Layer 2 of a small transformer language model trained on English Wikipedia (9 layers, counted from 0, width 64). Numbers have three digits each and are written without spaces.
Take only the direct path to the model's output, skipping the later layers: a vector added to the residual stream pushes a token's score in proportion to its dot product with that token's output vector.

Output vectors of the tokens that the questions are about. A number n stands for (n - 500) times 0.0051.
"ely": 359304722582433612328320544519538611542597340557531617643492257628659703245416650395430547381659400610467476411559689409560478346482584434604397529480694437597582453519505597360499565539259322
" village": 404575777566546556563610360394513452504456431510292499647410509432482511479307553449548553405516419417526424462578473526702586453498612547529610602483555348384439508655534522399397588494437488
"),": 418463519638709582590480566625469223702619265494454469440358477485593537548475530486553503470635508572410589371684565443690488461332402428502420579276532624444540520505446444447519576422426459
"ks": 417180612508454490432503517430562537608586385648384517444404597592717320360257644448422420548601333682486140474631804473514563459351502658495546531659550399450477621503442569404543557613464562
").\n\n": 384504566611691567668490523563424197728631226480414518470336477488562525495406487499529489484690514660440548330662560466698457489322476429537385611261548594380501487513520531431598604430443454
"а": 572573614407598627710556417501454381559529465679482472531284335509565411405480636418596397537458359432568516342495473534586488519389440531557514512411572349296487512630509665436552709619405434
"ened": 366498737569607526413352331417443435394445329556548477708475216499516587414440696435450580476808351598445344441816644380668545326316457533580512536595646461309593434448516555447686618496445516
"dom": 303404680487547590537556343313432395792224331596633686614379369529577428397209620392585453643697427663546480428733739457613552341263306661494473563439534501497529588672486713196285604553289633
" film": 454476610582720455490457502442376391425578563600381484602383316542433360501363648484562559505665480465617438463605546437688519402528461382508536635365554475237526459617419436483439548638569618
"sequ": 549485703534756652646401478460653343722347546611642688489259288484658488356254619407443570667554299471698405341605677319502488410299458561563467564526549551236385483483442629422404708503207590
"gy": 453410571549598515615538313326581521594446499600480535456311595447559234434432465503653613604698414684582464446623638471650521521297476675535384565457389381474363569503453590432358624556157601
" founded": 316586622647633580483518445462509331536570431593322493669363282650504443484290702461519493373591573536611415478493544498512346380477626501717405567379464453338446559559454675482377594613428598
"ollowing": 495549809416654561647409458608435268403414359422522603568424273477596457233465646478327514540657404672722319420499627407431475515647538382627491516451587390366549380409561758552416695529261717
"ablished": 282476631636828682597387329527119399454412239400384653690335139668661604334314553382638779606700295408714505673611696367484553346489734458696542548389624343378270303558611708466398727509170590
"unicipality": 224459671560663556546582357489441432622293388636464689751433418330688572337465584538480496476455382458448319496728527357736516403324669523563689544342574319597403549664601576351314728468329408
" had": 459591705480499437532517420595574286417564416486450422550435488583555523534351614404511350450562555611582453413534642368486354512443578397612479483474493536379474531606612667562511501437412544
" announced": 426496596491660453583374506492498298493503487587464469682340244660433431423302666405397397484723528529665432469522653419532287530454587472726312423494503523338454536590525654564480568647460662
"ournal": 283475526482480681537547521292405133471585461660266607683430229443722280356475633516513487633587434536566320417568600559778502335385651467789414648299647470381345354678383680403438678684454735
" described": 494587587536692585465484510464479297435595428514396540657501372533575402494346756377377526387665491593590376467596539490575351437450582516561417552448526468337390531593381698498455565439442586
")": 512454492648679500577568631609389342648618245462549498407344496396573492489518458509433485382571550541413633406589480473670511493346418439528407570361439590469591554470488468490626523477515496
"abeth": 372285567588436698461502543424444398730702224490277444524399271625569580247240580073592721621650489433810207606595641264737336412311738539470688705375610428563403447805656794405352694408186617
" born": 456566635558747555307485478585439461634639357472389500559350250554565461486463732456459381375701399447714394553553502526574314355502403585543549726345502493321515558525441697354434642499406578
" which": 447532542628399547699515384514470380666701570475462491568468425559485565544248536490509489496436398600614482437525490389644400410554604463550412480387465540381502450550374654376526509500476616
" =\n\n": 397441558544537527287710436479735414455627670670513542802210257603595305356374851438481389393579494220726463600581607242472305514270549496587591296544529408497558376744445672395296603700416632
" moved": 462546705520609501466475447505498321426604376521367456661404363672425546479342629433437341424605542555624387438520673484545366487451627454612505527437457476406527589573544583473420578483451638
" is": 413602735617570381471588547520587338511504451485471517621400547502602479619378625521505485439490577533516503411535484379375441464486505396489511350480424522473504454670470629511529476506355522
" daughter": 456569620454579579383569452509365332525549465497280559505391516502523599439377561403543500392719423500746304579675673441675476371505601632601558659442418338223444321702545615297591607351457520
"ak": 408600643512490446514304426535500388474557471545540553598631582545529426336498566557489450567440433460626457442454514480544633421388575511582524621482502452489506563468425556482427483576484323
"'": 557501619521496559512494555488302553577570497452663366522435449475509460504523654354535345393412557519596417526511575562453419488397628534473351703403546460436538525577511506371560492524494493
" Succeeded": 451376641401511771581426301615378221383509329636307558435267234672648386455535611388705646637701402474477128323549971380714359590490710636845483524481550451255364448458642470500478847568218495

Output weights of attention head 1. The head adds the sum of these rows, row i times number i of z. A number n stands for (n - 500) times 0.0015.
o0: 559695623391484573577683402689469328452353321337645412705378398424449743531620663336497685551612507226522310390456437511182444603454460687455481503565664545777421348450549516566523588430408488
o1: 497654683273656415552654489679544565429317589516354294393567387709606405713539479254519314514367348345563417647149546763592724557454459543441324492203572437397433485718698365728385685288677654
o2: 636687456612584613336395254487636387570451522472718547715435496660104490586217553416520752514354509465612404408030436574710477545621647446332470507425758181351655702618581639640408230355482609
o3: 398234501448460378472512622591283463613428473619622272553371518432489512717391343632361235699518481485715582404494388520559419426258456643576523427484703790348473572416496343389775528773716740
o4: 201551529489390879770487675464414411384469596681516273580308222264189413470645548437877389484305608678586568423552554471413567735480597284398586564738442583243504372764362450638648414411441550
o5: 547334584159437276382374483588443535254556490400705628245538697461241348355682582237640532653902482521418095536662375471480640671686635611398395710438456390445610748660395568785620440404575323
o6: 644600636434275793554683664690408405151722337491389507491295428654447430587513869682449389567464578342603201566429597562299460398213457519693543720649278395516516610521414510529224627579377524
o7: 585607510701480475522588294397771404314530465539379425645672452757607564348615584615440347227456528624520555528528477694363802245281583528642547363258934531323346397381422688574383692281352372
o8: 500487482665444439442332220317779869532464461262556518606320566574464643536127313636578630587562458642448419542635334544489507300424600543679498595355631372608489374532459535713364751508390342
o9: 364528561450522280637780645464398430506755279344511299591448691362236459241700292613461476469493465579601758454541403468771666686481727429544351321454416438478526551460587577587452503411502566
o10: 387547439665785621110546521363484388187520600457303545662421394527354552327473685502321546499514373423472473934709440496635477420647352511690518341589378478591318488493295904819478634242604501
o11: 496741571322632441483488439379569610081370468545389670602538570454688426476658541579508613604739411308391192769272672352501528574707160300521661598645563333505412555339402297715258627666617451
o12: 438465340536394653497186374788244474480735660471351448435077393724630423147462472568530618607590796635613415500228504726364573647437697461685424297336273606580443610059543404824644660656692497
o13: 478502287391467715564477647436357509506415683555501424452366683788268380341388405605543865407288695383598493199380414435493483427677448312547573352570509651768405526529527479472473829447556792
o14: 657610536414561489404188437512405755460420584537450561644295489488394367494351626540358483185581591359495631405271454421450385692415531376353453610754411832602772709479622544589492816410441422
o15: 539418826794623732628333196650660486388317383651681688419504589534348528534501546599539317585602269190535559584411494621697440280365391314562263423437395508662520378340338872522476355396579666
o16: 339486440415583622477574768205446672223512592615586439386379396669613188539530780363394622335502366662617206537459325699386336749749446414577562649547549506614502448637578542496296738547276391
o17: 465160657235662261378409430524768562540450270496738620398269638431398621497771604423429316823694437661594578609564427513376295332320301511379720339392488496500595556636607575643646395449506653
o18: 177508408596634457566591515654374446346246493512240830497732276321194456517493468562671462531713529168619503478594442420449538831614760381447881432739459551448260443531440338679463387599651457
o19: 326500727524822525521575465485218469508710508440442527513723277058560297678622517363706458256231724466754227585733457578754602328463603551547568349205634648476660470103739362410410624627468311
o20: 493417490620379348386377514646483295259304548698244766706450502546397417747575447906562687623673528505560282639507510604535451613321521233703582517354582500469412451522418354410518679344549367
o21: 526482519774662345182322540543454452496544569590641416488248584536408669815659597314508594755875586224565393412281579469460606467572309425645262653259443460395354524514505577476532502463254739
o22: 669623456552523716411477457437508604310375443419488423478504558450894425438522492546319690747378432216455929510678280336471764495323393592290857421273460442473452504303586413694648524615519349
o23: 588743274425462537567362386460551555422537587449268615372267391483435471302450376184600650393466803550523580534491846640508641438265760492420355670350400475611455503517681548373542350584812669
o24: 454760452434539165597465643163493873519595532490392675465431453443589411653410478490336642527730320467639560449606299265548561661427669296578496478763401458668633290743546489266402226344447666
o25: 537428197694386349487436414538349622470592743601533398449528797679457678495439510306736733568342462265431325433454273470870600424434809671127688525415618415649403653430583375275238609444596536
o26: 341369747592793438313582333397531618280421202656557303612332584363489361646775719505454427658523849404484459735452321620656620374261655700504306351240594216624689739476575549594589150614277450
o27: 396397533608327534304586446558631425622571520712332573621414377538326487356360374637537357538430633519697613745614542428479192459491492509490540139624599599578439548631518370573702463539545194
o28: 516474460652439452426578431611440541591637491596478622442376652333506572539600571611407485417403538469413433530540611381609528400331442561413466564525364414661535710407611713558452352334637302
o29: 373315551654376516631245263617348562747680354674757755654357690459628249450565505731508655260658612530380675638549451370470508351579448509440235414333503604548585487470406292399523470408534549
o30: 252358852891641478396600328534262731563429620522456599379437379497536440416370634354389549571507521293438611517459625296568646275671683556306388445600290443524491351701513564549623586284444655
o31: 488418661311622433555625502684646409258593613461456484495192398541560591733356811469501608572417331699416564392512489212608607579641598354466283426378471741585644627488417533448255273429438628

Each question shows a token from some text and the vector z that the head gathered there. A number n stands for (n - 500) times 0.011.

" through": 199511674412510587613547463628499546586433495677485171339623595521623387402443508699676499412551
Which two tokens does it push up most, strongest first? "ak", " founded"

"-": 523466545315610494672616462523651574485413409650499429504456533635733312412317624559609457645568
Which of these tokens does it push up most? "ablished"

" to": 347382533502748714547543440727530341369398376551404389461573640677439386498263809557537633489575
Which of these tokens does it push up most? ").\n\n"

" R": 352437705359638556609625558599490495484443362583530370341490512653577379391468658678691505603515
Which two tokens does it push up most, strongest first? " founded", "ely"

"ress": 328335675432674669660614539589526394405355343576503465322567410602535432392381714589588480531560
Which of these tokens does it push up most? "ened"

" the": 377407629472676657558536469651476389421385377590428406429499582655459379531359740564612608506551
Which of these tokens does it push up most? ").\n\n"

" ": 510473568318571495648585492570622517487458406663498438472436487622701321463378669561630435680592
Pushed down most: "'"

"at": 318597510373569567527397527560454445483422387599567372335449462699514448541411700522666494637509
Which of these tokens does it push up most? "gy"

" from": 353530729566664573365404479724356284391256374494347601293624401779562376559406957669639654608465
Which of these tokens does it push up most? ")"

" rev": 315477584451646542554527574514442375355359398710441529288514512655552442536410714530708526565538
Which of these tokens does it push up most? "dom"

" Fed": 255485697495588552514557518650464403444405383631495323399590570657452346425532656674721509594522
Pushed down most: "ollowing"

"ry": 438530596476619526587556376556495512455500468583537410479506532650554387508489706527586370545729
Pushed down most: "ks"

" members": 356504496429566548490556578584348364503317371524512534304381570653446405556401725519690491606586
Which of these tokens does it push up most? "gy"

" next": 250461631397633567590586544613508457506475347616528294296519503583619315350479493648689484537504
Which of these tokens does it push up most? " which"

" lab": 320483658420647661521534500636485404499401399650467388367468505630454345456414575630639560550591
Which of these tokens does it push up most? " which"

" as": 389409682368622555535543435567535478431351411663492376492520548703530391449451728579711498605470
Which of these tokens does it push up most? "ened"

"os": 325332676391692638643622542571579449353373332638519410285532351656573487434414758554591447573529
Which of these tokens does it push up most? "ened"

" within": 357532727557675570361404475729358287390261375489352597288626402778565379563407963662636663608471
Which of these tokens does it push up most? ")"

".": 396514646228423523544548353495445614452369284544499450451517550574605393526599802590756468582465
Pushed down most: " announced"

"off": 348421541438494700580524392643482469558334563544524334421558554751422419607238613643653502449668
Which of these tokens does it push up most? " announced"

" rele": 440410671339583623671643487559526454599411457657368404437491467591660371246307498588612470539683
Which of these tokens does it push up most? "ollowing"

"The": 387511610465564426606574519538554517386358373629525493398583618606592257518400762614672544566492
Which of these tokens does it push up most? "unicipality"

" In": 425434606514575568599546451506516415403451451656429569360396544686587223427385631554595446587657
Which of these tokens does it push up most? " is"

" won": 371448580433584614640610441611549461570400549555564414384550513655558352476253563621631386477664
Which of these tokens does it push up most? "ollowing"

"\n": 505424597401596515602530374578530448405472433578545455427447444650632322518448678572639396617656
Which two tokens does it push up most, strongest first? " =\n\n", " is"

" time": 414537507526553401719602521425624596370388407692532620436502634760742239523270778567577479574485
Pushed down most: " which"

" A": 371473577404627584592550471568457444446376507642413425398447507684492415517358610575657432544631
Which two tokens does it push up most, strongest first? " had", " is"

" led": 329412663387666577619623551640485452459445347578540354313496503635578355413404633650650508563525
Which two tokens does it push up most, strongest first? " founded", "ely"

"orts": 417477579457576462648555496535586516409409471660531475411560541668603327525346746615635443552539
Pushed down most: " which"

"i": 454333682448641507572479394549496498412441439654500412430472502667463423629397778585663531526566
Which two tokens does it push up most, strongest first? " =\n\n", " is"

" during": 351516580450582554619561436561512473476394493658378483384499531660525392465355593584657430518676
Which of these tokens does it push up most? " had"

"ated": 465401674338641605652635432579500446550409454643405404453483491591619358318296549598613484527688
Which of these tokens does it push up most? "ollowing"

"1": 511505610411609480597555343614528459493498420584550381481476462620595411521496709563629362598649
Pushed down most: "ks"

" is": 363371501416515726982576310417350272521252538394430464437444690690305452325506664688801415657508
Which two tokens does it push up most, strongest first? " Succeeded", "ks"

"ald": 434478640345561562630565379584440469509528457577601396399495476640620404500550672586640372580676
Which of these tokens does it push up most? " =\n\n"

"imin": 374403622425664680645576447659467327495426376624491311382510491693543409479330668620556510496555
Pushed down most: "unicipality"

" gen": 278467704393676637597563472515511357390401376652561434348570479730523457407471742691649588598538
Which of these tokens does it push up most? " founded"

"eration": 262458739454649562622566442559523431409454357715461337363606495711585463339472676742669551553521
Which of these tokens does it push up most? " founded"

" As": 402481551416607525652595468607487426507520490627518468331479460580723273369364553641618351589682
Pushed down most: " daughter"

" an": 323408617396552607572577483604487394426319461614450419333571424564459378465339621646723510550585
Which of these tokens does it push up most? "ely"